Layer 5 of a small transformer language model trained on English Wikipedia (13 layers, counted from 0, width 96).
A neuron's activation on a vector x is GELU(gate . x) times (in . x), where the dot is the dot product.

Input weights of the MLP neurons that the questions are about. A number n stands for n times 0.0067.
n11 gate: -1 57 -27 -15 47 -12 34 -28 13 -24 -13 -48 5 21 -7 18 -8 0 2 -21 19 14 -9 38 1 13 -4 15 9 1 -10 18 -11 10 -14 -4 1 -6 3 -4 16 -23 19 26 15 -2 -11 -19 4 3 28 1 35 13 22 -3 -23 40 32 -15 11 23 11 -7 -50 -1 51 3 -12 -28 -14 -8 -9 15 15 -27 -1 2 -19 20 -15 -28 43 -3 -12 -20 -1 -11 7 -5 18 -7 -67 6 -32 -4
n44 gate: 5 -37 11 6 -21 -23 16 10 -19 -40 24 8 43 -35 -22 14 -9 25 33 -2 -4 36 -23 47 25 -53 36 3 -17 20 12 -4 34 11 4 2 -26 -6 -2 -16 2 36 -8 6 5 12 3 18 -6 -21 2 1 -8 -3 2 19 -17 -8 -29 13 1 -24 -10 15 4 8 36 -20 28 3 10 -7 3 20 -7 -33 19 16 -11 -8 14 28 10 21 -27 0 -57 -10 47 17 -32 -10 -26 6 31 -21
n77 gate: 10 17 -30 15 54 -53 -18 -17 6 5 -7 -29 -10 14 38 22 -12 13 -18 2 3 22 20 -7 -50 21 -11 -3 -34 21 -6 19 -8 51 -11 28 -14 24 -26 5 -29 -20 -28 1 -3 8 -20 -28 -28 12 -19 11 -17 -27 -56 12 8 -29 13 15 -15 -18 7 13 14 -12 24 -31 24 -13 -19 31 -26 34 11 58 22 -21 -12 11 -31 24 14 26 8 10 -17 9 -23 -20 36 23 -20 -1 -22 -31
n91 gate: -4 25 6 15 18 3 7 10 -21 -8 -34 32 6 -27 29 17 -7 -12 -9 39 -11 44 5 -15 -39 -44 8 -1 5 -18 -9 -23 6 4 -7 -32 -7 -38 25 -18 28 -20 19 2 4 -25 1 -5 -3 -15 25 -9 12 -2 -16 16 -34 69 -14 67 -42 9 5 11 29 36 41 -31 -17 29 28 11 -23 -32 -1 -1 -14 0 -10 2 -36 9 30 8 4 11 -50 -24 34 14 18 8 -61 20 6 19
n96 gate: 18 4 -8 3 -23 -8 -8 -3 13 24 -21 -5 -14 20 -14 12 -12 2 -18 -14 -36 12 -24 39 3 -2 21 8 4 -31 -76 -16 -41 -1 -25 -10 2 -35 -41 4 2 -55 -28 19 -17 -23 3 71 23 1 47 7 35 16 25 5 -39 -44 -21 22 -19 -7 -20 5 9 23 -2 16 3 20 -6 3 -5 -26 10 4 -34 -35 25 12 -42 27 40 -31 16 28 2 -28 39 4 28 18 1 9 -25 10
n134 gate: -19 -35 -38 17 2 -14 49 -26 6 -4 -22 -12 30 15 22 14 -32 1 21 28 21 56 -8 8 8 7 8 6 7 -16 -2 -7 14 54 -10 -11 11 -14 -32 -26 2 3 -22 26 13 34 -41 0 9 11 4 -41 -32 13 -13 8 24 -10 -3 18 10 -1 31 2 4 -10 -20 -16 -10 30 15 -22 5 -11 15 34 -20 -8 19 20 12 -5 -8 24 17 -11 4 17 0 33 42 -28 -40 -11 4 -8
n137 gate: 32 -9 11 0 34 -9 4 -23 9 20 -10 2 -38 -46 15 36 -42 7 47 -40 28 17 -34 -47 -11 38 -18 -24 16 7 -22 -20 -9 17 -70 15 -4 45 28 -5 2 -29 -2 1 33 19 -18 -26 4 -24 5 -25 2 26 2 20 5 19 -47 -28 -21 -27 11 14 -3 16 32 35 12 16 25 -16 -25 -4 -32 34 3 44 44 26 30 -7 -13 14 6 37 -48 -18 43 0 35 -4 -1 18 -55 23
n141 gate: 9 11 18 -6 -25 -7 -23 39 32 14 -8 35 22 -27 -27 7 -10 -13 -48 -17 -61 17 6 -26 8 -41 31 28 33 -11 4 -11 -13 1 5 12 -18 -37 -22 -65 -2 -28 21 26 -14 -3 -16 11 -9 -39 -6 31 6 29 15 9 -55 8 -18 10 7 2 -2 8 34 25 11 33 0 27 22 -34 -13 -42 -11 -33 -58 2 35 9 9 10 58 1 2 37 -41 -8 2 22 19 6 -16 -24 -26 -16
n142 gate: -2 10 20 -35 6 22 -6 -12 13 -33 -16 28 44 -7 16 35 5 2 -39 -6 -4 -12 7 61 8 -21 1 -25 -5 -29 -5 9 2 10 8 -48 36 4 8 -24 -8 -26 -7 -2 -26 -1 -12 15 6 0 15 -8 39 11 -44 24 -1 8 -27 1 -27 -16 33 -7 -68 19 9 13 8 28 -5 -23 -3 -19 -16 6 -29 -6 -16 2 -9 26 14 2 0 5 13 -2 -26 15 -28 3 -1 4 6 23
n158 gate: 6 19 -33 -32 30 -14 -7 -22 8 -3 -12 2 -15 2 51 14 -17 -16 16 3 14 -30 -26 -16 -64 -11 12 -11 21 -3 -12 -22 19 32 13 19 -10 30 -45 -4 -23 -4 0 17 -43 44 -21 -10 -11 11 53 4 11 16 -36 33 -24 -10 -14 3 -8 -23 6 4 -15 47 21 7 11 -15 -7 -95 3 29 27 2 16 20 51 -12 -17 -9 -13 -1 -31 -5 -31 28 2 8 -8 -1 35 11 26 1
n160 gate: 6 -11 -21 -14 -18 11 45 -11 -17 37 -15 1 -44 -11 18 34 -33 -2 -9 5 -17 6 -19 11 5 1 -18 14 -19 -8 -10 7 7 41 -3 13 51 -11 20 -20 -24 -3 -7 19 -5 41 13 -27 -18 -6 41 -34 -3 -33 -16 6 11 -28 29 18 -15 5 13 0 -32 24 13 15 -7 10 59 26 10 -20 -2 14 28 -8 22 19 -8 4 -22 -2 6 -13 8 -6 -16 -6 -29 -8 -35 19 4 0
n183 gate: 10 -14 -29 16 -12 -74 19 0 -29 8 10 8 14 4 31 3 -21 -15 -15 11 -9 1 -25 8 7 -2 -5 8 34 -9 -5 -19 -34 6 -36 -24 17 -13 -21 -40 17 -3 -6 12 15 23 -29 -7 12 -21 39 -30 29 -30 -22 48 -13 -3 2 30 -43 -32 -4 41 17 2 39 -58 26 52 -9 -42 -7 -25 0 33 -2 -14 3 30 9 -14 4 59 6 25 -10 -17 19 -18 3 -23 38 26 -29 -46
n215 gate: -6 26 -30 -1 -36 -6 -24 9 11 19 7 -17 35 -5 35 27 -21 -27 13 -21 7 8 19 7 -2 -20 8 58 5 -34 25 -13 -42 -1 -3 38 16 1 3 -19 -3 -6 53 35 34 -9 8 -40 -7 10 16 25 5 7 -3 -8 -4 25 -12 1 35 13 -28 6 -13 14 55 -9 -13 7 53 24 -11 0 33 1 -6 -13 10 15 17 -36 22 -5 -19 8 -5 -19 17 25 42 -9 -10 53 -35 -25
n220 gate: 11 31 9 2 22 -33 -2 -4 -32 -18 9 -51 10 34 7 -36 -17 14 9 -22 38 6 26 5 -53 35 -16 8 -21 7 -8 18 3 -27 -35 5 -19 2 -3 -3 10 11 -37 21 45 -11 -15 -14 -9 -15 14 4 -1 -26 1 -17 3 1 2 9 50 13 -37 46 -12 -10 -24 -28 -18 -5 -1 14 -16 15 23 28 54 -16 6 15 -8 18 -25 18 19 -14 7 -31 -12 3 -8 -6 -18 17 31 -9
n248 gate: -11 9 8 35 20 10 -6 19 -2 -5 -24 31 -8 -10 29 31 19 5 55 -17 -15 -7 25 -5 -3 -1 2 -17 11 -38 7 5 8 43 12 -33 15 -9 26 2 -17 19 -38 -6 -32 14 -15 -52 -8 3 -11 23 -7 18 4 11 -27 -6 -8 3 -34 -4 -35 35 -34 -31 -11 66 16 24 46 3 -28 6 2 -64 -24 5 20 8 -1 26 16 -3 25 -19 -25 33 14 7 69 -41 -12 -2 12 1
n11 in: 22 25 -18 -48 42 -7 -6 -23 3 34 26 10 -38 8 -15 -55 -9 8 -17 6 20 -40 22 -36 -2 26 -6 11 -45 2 36 2 -17 13 -23 8 17 -78 46 27 11 2 -5 27 55 16 7 -6 -2 -17 11 -30 33 -6 4 28 26 8 -2 -30 1 -10 -11 -11 -14 20 -4 -1 -27 9 -18 -13 -27 -49 26 23 1 16 19 52 -35 6 2 9 -10 -29 -11 5 -2 26 7 -11 -34 22 16 4
n44 in: 9 -27 -5 -15 28 10 -56 70 15 2 -10 -30 5 22 -46 11 -9 14 -68 -20 8 4 38 -68 -7 -21 -11 -9 -19 15 -19 -17 1 -30 -7 7 15 -10 -4 10 -25 4 13 -10 -15 1 -2 -55 -4 -17 8 -12 6 28 6 -43 -1 -13 4 0 -5 26 -22 -3 -8 -14 -13 38 27 11 8 -4 -6 -2 -41 33 52 4 18 25 -9 12 11 21 -12 23 62 -19 -9 -13 -12 12 33 1 -22 -3
n77 in: 16 9 16 -1 8 8 16 13 39 22 -18 -4 -70 -13 -10 4 -3 14 -31 -17 7 -14 -7 -32 24 -31 9 -31 15 35 13 37 -4 -4 -13 -11 36 23 42 -24 11 24 6 1 11 -28 21 -29 26 -37 2 22 -27 19 -1 -7 6 -26 -48 3 -1 11 6 7 29 7 -41 -4 -2 55 -42 21 4 -23 -32 -4 -10 -22 -26 -21 49 -2 28 -6 -3 35 32 25 -9 -9 -36 -7 30 -8 -22 5
n91 in: -1 16 6 9 10 15 12 -38 -2 -24 -49 14 -55 33 36 33 -20 2 -58 13 -29 62 14 66 -55 -13 -19 -12 26 -30 -11 -44 -18 -11 38 8 23 -25 -7 22 34 -43 9 8 22 -4 -21 -2 -4 7 2 2 -2 2 15 5 -28 -18 3 22 -59 12 30 -2 23 25 18 -65 -5 7 -13 4 -10 -42 -9 -12 33 -18 -1 5 -29 -1 11 -34 3 0 -40 -23 14 25 -37 -10 -36 5 -40 39
n96 in: -36 -55 -3 -5 -35 5 26 1 -43 27 -38 -38 -13 21 29 -3 50 13 -1 -10 -11 1 -4 -40 -34 -15 16 -13 -8 6 -11 14 22 18 -12 5 2 -10 -8 22 -5 -20 -10 1 20 -1 -1 34 7 -1 8 13 -22 -60 -5 -13 21 40 -21 -18 -18 19 -21 19 -4 18 4 -28 43 18 -13 -29 17 -1 20 4 -32 15 -15 -11 20 7 23 -38 -29 -9 -17 3 32 -2 -35 2 27 26 -17 24
n134 in: -3 11 -4 22 6 11 26 0 18 8 -12 -50 -17 -7 30 -23 -14 -26 -1 24 11 4 14 21 -7 20 -18 10 40 -27 10 -40 -17 -20 22 -4 -17 -24 57 4 5 16 4 -21 5 56 -27 31 9 -5 -8 5 -12 8 23 -1 7 17 -16 57 47 7 5 -15 -9 24 -39 1 10 -34 -4 16 -18 2 44 -14 7 -39 -11 -15 17 -18 15 -17 2 26 -3 -31 4 5 -24 12 -1 -6 9 -13
n137 in: -11 6 31 21 32 18 -43 3 -9 -25 13 9 -28 -1 -8 -40 9 50 -20 17 39 44 0 17 19 -20 -8 22 -18 31 6 -35 -52 -20 -21 -9 -33 15 3 48 13 -13 1 -7 24 1 -11 17 -1 45 -19 -19 14 -21 -48 -15 -27 -28 5 8 -6 16 16 -5 19 -12 -61 40 3 3 1 -20 4 8 -14 -19 -19 -27 8 -23 -14 21 -6 -4 -6 16 -13 -11 -42 -37 14 -4 67 -31 -7 27
n141 in: -34 15 4 -1 8 3 67 1 4 -4 39 3 11 9 -60 9 -8 -14 -18 -9 1 1 -13 -12 -17 -41 6 1 46 3 12 9 26 -9 -14 4 -5 -52 26 -45 1 -36 -24 -9 8 0 13 4 39 -33 1 43 12 -7 45 -6 -49 -9 -4 -23 -14 -8 -55 -14 6 -25 1 76 10 6 -49 -40 9 1 -15 4 -15 35 6 -30 -21 14 35 5 -31 21 -71 8 5 -17 6 11 -2 -23 12 22
n142 in: 10 -21 24 19 -27 9 -10 32 2 -26 -5 16 4 3 -23 -12 10 -10 -35 -28 2 -21 9 0 10 -33 6 -34 45 11 1 -28 -22 -1 22 30 17 -4 -15 -14 -10 -55 0 3 -17 -11 -8 -25 5 2 5 35 18 23 -4 20 12 -1 29 32 -21 -8 12 -15 13 -2 1 15 20 11 14 -11 1 5 38 -47 -46 -9 23 5 -11 -6 -6 -47 -25 -7 21 -12 -9 -23 -8 23 39 0 -18 13
n158 in: 19 28 -4 11 -16 16 -2 -2 22 33 58 -20 15 31 -7 12 22 16 26 19 -4 -28 19 44 -7 5 -39 14 -42 -32 -19 -53 -14 62 17 33 -30 -55 33 -26 -44 -35 -10 -19 24 -35 31 65 10 7 -2 -15 13 -31 -19 -10 -22 8 12 8 -1 25 11 21 -18 -64 -8 18 -14 9 -5 9 18 52 -35 41 28 -27 -6 -27 -27 35 -33 19 2 -20 14 36 -7 -13 30 6 3 -4 10 29
n160 in: -16 36 -1 -28 44 2 -11 -26 29 40 -7 16 2 56 5 1 -13 -8 1 -12 -5 -23 -15 -39 -28 -16 -16 0 -14 -5 39 12 60 17 5 26 12 1 -1 22 3 8 -36 -4 -4 55 -3 23 16 -4 7 -24 -7 -8 21 9 10 18 -19 -41 -62 -12 -43 -10 -37 -16 -4 1 -30 1 -1 9 -3 -26 -34 -5 -1 -14 18 -26 -35 -3 -24 -4 -31 16 -24 6 26 3 14 -12 13 2 -13 -10
n183 in: -8 39 1 65 -2 60 -25 -31 2 -1 -52 -26 -17 3 -70 -15 -24 -68 43 -38 -8 37 -5 16 0 -42 70 -10 -31 -25 -15 34 -8 -5 7 -4 -5 58 -27 -8 18 12 -20 62 -8 15 -45 30 10 -48 -9 53 -30 52 18 25 -11 38 -21 -48 32 -4 -46 35 -58 -35 -74 72 23 17 42 -4 -34 4 -2 -39 12 8 36 -5 -76 -21 32 -18 12 39 -5 -11 48 9 57 -3 -67 23 35 -29
n215 in: 5 34 -27 19 1 1 8 7 10 -9 18 -26 -6 -39 50 21 -48 -8 -5 -3 -2 14 33 64 -13 -10 -9 -6 -45 -22 12 -21 -19 22 14 -12 -17 -19 -24 -15 -62 -33 -5 -6 15 33 -1 24 -21 -3 12 1 -28 11 5 1 39 34 -29 41 7 14 -7 -2 10 -9 10 43 -10 8 -14 -1 -19 23 88 21 -42 -46 1 -7 -40 -53 -20 -20 1 -10 11 -2 -24 -10 41 -51 -18 -18 5 6
n220 in: -6 9 16 -2 29 -24 -17 10 -28 26 15 31 -10 -46 0 -25 -10 4 3 -2 5 39 26 0 7 14 1 27 -18 9 4 -14 -7 27 8 26 3 22 3 -12 18 27 -27 8 -28 -22 -27 -16 -4 -41 17 23 -7 22 13 -5 7 26 -21 -46 -1 -6 -32 39 12 3 -15 -16 10 -19 -9 -2 -17 28 10 9 57 -23 17 24 -16 -24 -41 -3 16 -6 -6 -29 -53 1 1 -39 4 30 -28 40
n248 in: -14 -17 23 -14 9 -10 20 41 30 54 -19 -48 57 26 -47 32 11 27 36 25 -4 20 -9 -16 2 2 40 -6 46 -2 6 -51 -30 -39 0 -43 -19 -2 -38 -3 40 -25 27 -3 9 -46 31 -16 -8 17 -10 4 -15 -3 -1 -16 -16 -53 -18 19 -6 6 -12 0 -11 28 24 -38 5 29 -12 16 24 -6 8 -8 -45 27 33 -7 23 15 24 2 -9 12 25 15 -16 30 -14 31 11 6 -31 -44

Each question shows a token from some text and the vector x that enters the MLP there. A number n stands for n times 0.071.

"ed": 7 -11 0 -4 -2 4 -4 -14 25 -3 6 11 -17 -12 1 -7 -2 -10 -22 21 2 -15 12 -5 -12 24 -2 -2 5 -3 -8 -19 -9 -8 8 -7 13 -13 1 10 5 0 0 -12 -7 -9 9 -5 9 20 -22 -5 1 10 5 -4 -18 8 -1 4 5 19 -4 -19 14 -1 -15 -8 0 -11 -18 2 29 -6 -1 -12 15 5 -4 12 2 6 6 -13 -8 13 1 -2 16 -1 -2 6 30 -17 -3 11
Which neuron lights up most? n183

"ri": -30 13 12 -4 20 8 -14 3 -1 16 26 17 13 -1 6 -13 1 4 -17 9 4 -2 -17 9 17 -11 -14 0 7 17 10 -1 -19 -9 5 -7 -8 10 -2 6 -2 -11 4 -9 3 -2 16 3 0 17 -2 -1 3 -13 -10 -17 -6 -9 -3 1 -2 17 5 6 25 7 -10 6 -7 -2 -8 20 35 4 24 -1 19 -10 -2 -2 13 13 -15 22 -6 -9 1 3 -1 -12 3 11 27 -27 -1 12
Which neuron fires most, and how strongly? n183, at about 1

"k": -7 -4 20 5 -11 11 15 2 14 8 0 -3 2 11 -4 27 8 10 7 -19 -2 -1 6 -5 -6 -7 -8 7 5 6 19 7 2 -11 8 19 -2 -24 -15 0 -8 1 -5 -35 -3 -2 16 6 18 19 -5 -2 -33 16 11 -16 -3 -4 -5 -1 12 12 -3 10 -9 -19 11 8 -12 -21 1 23 30 -11 27 10 -15 -10 -3 9 12 5 -5 3 9 7 0 -2 -6 39 14 12 -26 -1 6 9
The three highest activations, in order: n215, n248, n134

"10": -15 -9 23 -15 3 -1 0 -7 10 2 -8 3 -1 -12 -24 2 -5 4 1 7 4 11 -5 -2 -3 4 -3 2 -14 8 -3 -6 21 6 5 17 -3 -2 5 -4 3 3 -2 -11 -7 -15 5 1 -7 5 -9 -8 4 -9 16 -30 -7 3 21 1 5 11 2 -20 -8 8 -14 -8 -2 -5 -12 4 32 -11 -11 -1 0 -1 -16 4 13 0 -5 8 3 -40 9 13 -2 6 13 2 -2 23 8 -6
The three highest activations, in order: n142, n215, n91

" |\n": -22 -11 -11 -15 4 -16 -14 -4 -10 -14 -6 4 -5 -3 -7 21 11 16 2 -6 4 -6 4 -27 -10 22 -7 -1 -11 6 -3 3 -2 10 4 26 -21 7 1 2 0 12 6 -32 6 -16 1 0 -14 14 -12 0 -23 2 26 -37 -5 3 0 1 6 3 -4 -5 -5 -13 -18 -6 6 -3 -3 10 21 17 -10 8 1 17 1 2 -8 14 2 -11 -8 11 6 19 -4 17 -5 -11 -3 -32 17 -2
Which neuron lights up most? n134

"d": 0 -7 27 -3 5 7 -12 8 7 -3 16 -4 8 18 -1 -5 11 22 -6 18 -4 -15 0 -1 1 15 -8 21 2 -8 6 -8 -6 -19 1 9 4 -6 -6 7 1 7 -7 -40 -9 -16 23 -5 5 19 -25 3 -15 1 -5 2 -6 8 -17 -23 9 19 0 -18 2 0 7 7 -7 -3 -3 14 7 -9 12 1 -13 -2 -1 5 6 15 6 -4 6 -15 14 -4 -8 0 17 -16 -10 -5 5 4
Which neuron lights up most? n248

"ield": -9 15 5 -5 -7 -5 -22 -15 0 -3 11 -11 -13 9 5 -10 7 26 10 3 8 -13 12 9 -18 11 4 6 -3 5 -10 -5 4 7 12 15 0 -3 1 8 1 3 -9 -14 -5 -17 -2 2 -5 12 6 -1 -3 -23 -16 -16 0 5 -5 7 -5 22 -3 -6 15 -1 -2 -8 -4 3 -8 0 24 2 -6 1 -2 -3 -11 -18 3 3 -13 -6 -11 -3 -6 1 5 1 3 5 34 2 12 -2
The two highest activations, in order: n158, n183

"ze": 0 3 18 1 8 13 6 2 -9 7 -2 2 -14 4 16 -2 8 8 -5 -17 1 -4 -6 -9 19 -20 -11 -10 6 -2 4 2 6 -8 2 -19 19 6 -9 4 12 -1 -7 -6 -11 -5 0 -7 15 18 -2 -5 -9 5 0 -33 -4 -8 -13 1 2 16 0 -10 12 -3 -16 5 -10 6 -18 0 39 4 -6 -19 -4 -7 -4 -11 -3 10 -2 8 0 -23 -3 6 -6 5 -13 4 15 -38 30 -1
The three highest activations, in order: n248, n220, n142

" would": -16 4 28 5 7 -9 -15 -21 5 2 12 -16 -8 -27 -4 -1 3 -1 5 2 -7 -8 17 14 1 13 -16 -1 4 28 -8 1 17 10 -2 21 5 -8 21 1 -9 -3 -9 -16 -2 -22 3 -5 24 22 -6 0 3 10 -34 -14 -2 -15 -15 -6 2 12 -8 -35 -2 11 10 -13 1 -11 -3 0 14 3 -10 5 -7 4 6 5 10 -2 13 -14 -2 -2 -3 12 0 8 -9 -5 14 -34 2 11
Which neuron fires most, and how strongly? n77, at about 0.8

"ip": 0 2 -2 -14 -2 4 10 -3 -9 -10 -6 0 -18 5 11 4 3 9 -2 -10 2 -19 -3 -32 -8 5 -6 18 2 -3 4 11 15 -16 1 7 -14 6 2 11 8 13 10 0 -7 23 4 -1 -19 11 -18 3 -6 -21 -22 -4 7 1 -13 3 1 11 5 -6 25 8 -7 -1 -1 -7 -14 7 22 -8 14 20 21 -11 -11 -3 12 -2 -26 1 -5 -5 8 -17 -19 32 8 3 4 -3 -2 35
Which neuron lights up most? n220

" |": -2 3 0 -32 -2 3 5 23 12 3 6 -7 -12 3 -3 4 -1 10 5 -2 6 -11 -3 -6 -17 8 -5 3 9 10 6 -7 5 -6 1 18 1 -3 -3 1 0 -2 -4 -20 0 -1 5 -4 1 2 -5 -8 -4 -7 -4 -19 -1 1 3 9 -10 3 8 -31 -11 -5 -12 8 -4 -12 -7 -6 28 -5 -1 7 11 4 -3 -1 15 0 -6 -4 5 -11 7 16 -3 6 0 -2 -9 -5 -2 5
The three highest activations, in order: n158, n160, n220

" November": -21 10 24 -8 2 4 0 -15 -17 22 -5 -7 1 -8 0 -16 -9 -4 7 5 4 -12 19 -12 -3 -2 0 2 4 9 9 -7 4 11 -1 -29 -33 13 12 3 -5 2 11 -24 -9 -26 30 5 0 24 0 4 6 -5 4 -17 -11 -3 -6 -2 -1 12 7 -67 -10 2 -4 16 -2 7 -2 -5 34 5 -10 -4 -11 -4 -14 -4 4 -4 4 -5 5 -16 1 -1 1 -20 4 -4 21 -25 6 11
Which neuron fires most, and how strongly? n91, at about 0.43

"o": -1 11 16 -3 -3 1 9 2 20 10 0 12 8 3 -10 24 2 7 -3 30 14 3 2 2 23 7 -22 13 12 8 1 -8 0 20 -2 11 -25 3 -2 2 -17 3 -1 9 -12 -19 8 9 14 19 -17 -1 -10 5 -3 -16 -2 -4 -14 -11 4 18 4 -2 -3 -14 -18 -2 -13 -3 11 17 32 5 -6 -12 -6 -2 9 -19 5 -14 0 -7 -7 -11 5 7 -4 13 -6 0 -8 -29 5 -8
The three highest activations, in order: n11, n96, n44

"5": 3 -11 19 -7 -1 1 -8 -1 15 -3 -13 -1 -19 -4 -15 1 3 0 3 4 -1 -3 -10 -4 -6 -9 -8 7 -11 2 -1 -12 4 2 -1 -9 -7 0 -1 0 -6 4 -2 -21 -3 -2 8 2 -8 11 -6 -6 3 -6 11 -41 -1 4 9 -11 4 9 5 -16 -6 2 -10 2 -11 0 -14 -4 34 0 -6 1 3 3 -10 -5 14 -3 -9 16 0 -41 2 27 -1 7 17 -10 -1 2 -1 -1
Which neuron lights up most? n142

" D": -15 -14 32 -1 7 9 -11 22 -17 -22 0 -3 -5 -1 4 -9 7 11 -6 14 -9 8 1 -1 -3 22 -14 6 -11 0 6 -18 1 -8 2 -4 6 -8 -7 -6 3 6 -4 -23 4 -26 11 8 7 -1 -7 6 4 9 22 -28 -2 3 -9 -14 6 16 -6 6 4 3 -10 8 -5 -12 0 5 25 1 -10 10 22 2 6 -4 12 6 24 0 11 -15 15 -9 8 -13 -18 6 0 -23 -3 -1
Which neuron fires most, and how strongly? n220, at about 1.6

" on": -1 -18 9 -13 -7 17 17 -9 11 14 6 15 1 -8 6 -5 -4 1 1 21 7 2 13 7 6 11 -1 12 -9 0 5 -13 -10 14 5 10 -4 3 12 10 -4 8 1 -6 2 5 21 -6 14 26 -7 10 2 -10 -25 -5 -4 -8 -1 -19 -7 13 3 -61 -2 12 -29 -21 2 -8 -7 -21 5 -3 -2 -1 7 3 -6 -6 -3 1 -9 -4 10 -23 2 17 -11 23 -8 -15 6 -13 7 -4
The two highest activations, in order: n158, n134

" (": 17 4 10 -6 16 13 4 5 -1 -7 3 12 -14 4 8 0 2 5 10 14 1 4 7 -12 31 1 -10 -10 0 9 -10 -1 24 -7 9 -12 -6 1 -1 6 -1 -4 -9 -20 5 -4 8 1 4 13 -8 28 -13 -1 -18 -21 -11 11 10 -25 1 13 7 -37 -7 -12 -9 -5 4 1 -10 -1 20 1 -6 -15 -8 0 -5 32 0 16 -10 4 4 -20 5 -1 4 13 -5 -5 29 -22 2 -4
Which neuron lights up most? n134

" n": 13 18 8 5 -6 -6 -26 5 -32 -3 32 -6 -16 -3 0 15 5 -14 -3 -3 4 7 17 -13 33 19 -13 -4 -8 -12 -6 15 -2 -39 5 5 -5 -6 -5 4 -2 33 1 11 3 5 0 3 4 23 -7 -4 -2 -8 -1 -4 15 -2 2 18 9 13 -10 -27 18 -9 -14 -20 3 -20 -6 9 44 10 -13 -3 11 1 -4 1 3 18 -2 -10 -13 4 -1 -4 2 -8 9 -19 10 -18 -18 -7
Which neuron lights up most? n183

"ak": -15 3 21 5 4 17 -1 3 0 6 -4 8 -2 -8 -10 20 8 17 -6 29 5 -4 13 -9 -2 4 14 4 -3 14 -4 -8 12 -16 8 1 -5 -2 -15 5 -9 5 -25 -7 -6 -29 -4 21 6 3 -16 0 -15 12 0 -20 7 5 -1 35 2 21 3 -19 2 -9 -11 -9 -9 -10 6 5 24 5 14 5 -9 -8 4 6 4 -4 -11 6 5 -16 -5 0 6 10 17 -11 1 -16 6 17
The three highest activations, in order: n134, n141, n77

" been": -16 0 45 -3 -5 -9 -3 -13 7 1 2 0 -13 2 2 5 4 -1 -12 -19 2 0 24 -4 -2 -22 5 -5 -9 14 -9 -3 9 -4 -3 5 0 0 -6 4 -8 3 0 -9 -1 3 -15 -7 26 11 -13 2 11 3 -16 -8 -7 -7 -10 13 -6 18 -3 -35 -3 -17 -21 1 2 -3 3 26 3 10 -17 5 -3 6 0 -5 3 15 -17 5 -12 20 8 18 -13 1 -6 8 -2 -9 -3 -1
The two highest activations, in order: n77, n142

" I": 13 7 14 16 0 9 9 13 -3 -3 -3 -7 -6 -3 4 -9 -6 4 0 8 13 7 -10 -12 14 -6 -16 -3 -11 13 12 2 23 13 10 15 -9 3 -14 4 1 -5 1 -14 2 -5 5 -10 12 13 2 4 -4 15 -17 -29 -2 -11 -10 0 0 17 -7 -15 2 1 -26 14 -6 -10 5 4 14 10 -12 8 -19 4 -1 4 11 -15 3 21 -4 -19 13 3 -11 7 -6 -12 -1 -17 0 2
Which neuron fires most, and how strongly? n11, at about 0.22

"-": 6 -10 27 -13 3 -9 -9 12 -13 -18 -8 4 0 7 -13 5 6 4 0 0 3 -4 -2 7 20 -4 -10 0 6 20 4 11 18 -15 9 7 -20 -3 16 6 3 -13 -13 -5 5 -20 1 -4 6 11 6 -5 -7 -7 -18 -10 13 19 -19 2 -5 11 22 -33 11 -15 24 3 13 -14 -10 -3 52 10 -2 -8 15 -4 -13 -1 13 2 -7 2 -11 21 5 8 4 21 6 7 8 -14 2 8
Which neuron lights up most? n44

",": -9 2 13 -15 12 6 1 -17 -13 -3 -7 -3 -10 3 20 15 -6 9 6 -3 8 -7 4 -2 8 5 8 -17 1 -1 -7 -9 -2 5 3 39 1 -10 1 10 -1 -1 -2 -18 5 1 -7 4 -1 16 -4 -3 -6 15 -7 -7 6 12 -8 -2 -11 17 2 -71 -8 4 -15 7 -9 -4 3 4 8 -8 -11 -12 4 6 -3 3 12 -7 0 2 8 -5 -2 5 7 -19 -10 -1 -3 -16 -7 4
Which neuron lights up most? n137

"|\n": -26 4 -7 -9 9 -1 -4 -14 1 20 -3 2 0 -10 8 25 6 8 0 7 -2 0 5 -14 -9 24 -10 1 -9 16 4 -9 14 -20 -4 41 -22 15 0 14 4 13 2 -28 6 19 5 7 -3 -6 -7 -1 -1 11 16 -21 -20 10 -8 -8 5 2 8 -10 -6 -9 -38 -10 11 -10 -11 6 35 6 1 13 -1 21 6 -3 3 18 -13 -4 -25 -2 -8 11 11 40 4 -2 -6 -41 6 -7
The two highest activations, in order: n158, n137

"sk": -13 -19 36 7 -14 2 -1 3 18 -3 -12 1 2 -4 4 -4 5 11 -5 17 -15 5 7 -9 18 -6 3 -1 0 -7 -9 -13 -2 -14 5 44 -12 -15 1 1 7 -1 -1 -26 -6 -13 19 1 9 18 -8 1 5 26 2 -30 4 3 11 14 6 18 2 -3 12 -15 -5 0 -9 -6 -23 4 26 -5 5 10 -8 4 6 -8 -6 3 11 -7 -2 -12 -2 1 4 3 13 19 21 -3 10 6
The three highest activations, in order: n141, n96, n215

"her": -39 1 38 -4 -9 16 19 0 16 -8 8 -7 19 8 18 0 1 19 3 36 -5 -4 5 4 19 4 12 5 4 -10 6 -11 1 -9 7 21 7 1 0 7 0 -5 13 -23 -1 -26 -11 1 0 13 -3 -2 -1 12 -3 -20 -6 -2 4 3 9 18 5 4 -5 10 -22 -4 -10 -13 -9 17 22 5 6 -5 -24 -3 -12 9 -3 -4 2 4 13 8 16 12 -19 4 23 2 -4 -17 -4 0
Which neuron fires most, and how strongly? n134, at about 1.5

"z": -6 -19 22 7 8 35 21 5 11 -7 5 8 4 -2 26 -8 11 6 -11 11 -8 -8 4 -28 19 10 4 3 -1 -15 4 -16 -7 13 23 22 -15 -3 -5 -4 11 18 -9 -15 -11 -13 14 6 4 16 -4 6 -7 -7 -3 -19 -21 10 -27 23 -3 12 10 -29 8 5 -18 4 -10 -8 10 42 13 -6 -4 -6 -2 -1 2 -7 15 -2 6 0 7 -15 -1 -4 -11 21 7 10 -20 9 12 8
Which neuron lights up most? n248

"n": 8 -4 -6 1 -18 -4 -38 4 11 8 19 3 3 -5 9 -6 8 16 -14 -2 -2 0 6 -24 13 -18 -8 2 -8 -9 2 -4 -3 0 17 15 8 1 4 5 -1 -15 3 -15 -5 0 2 -6 2 9 5 -3 -3 -4 -4 -24 1 -11 8 -2 -1 19 10 -25 11 8 8 -6 -12 -7 -11 2 33 -5 8 4 -27 6 -15 7 -3 2 9 -6 1 -17 -3 5 -4 -18 -24 -9 31 -9 -15 9
Which neuron lights up most? n183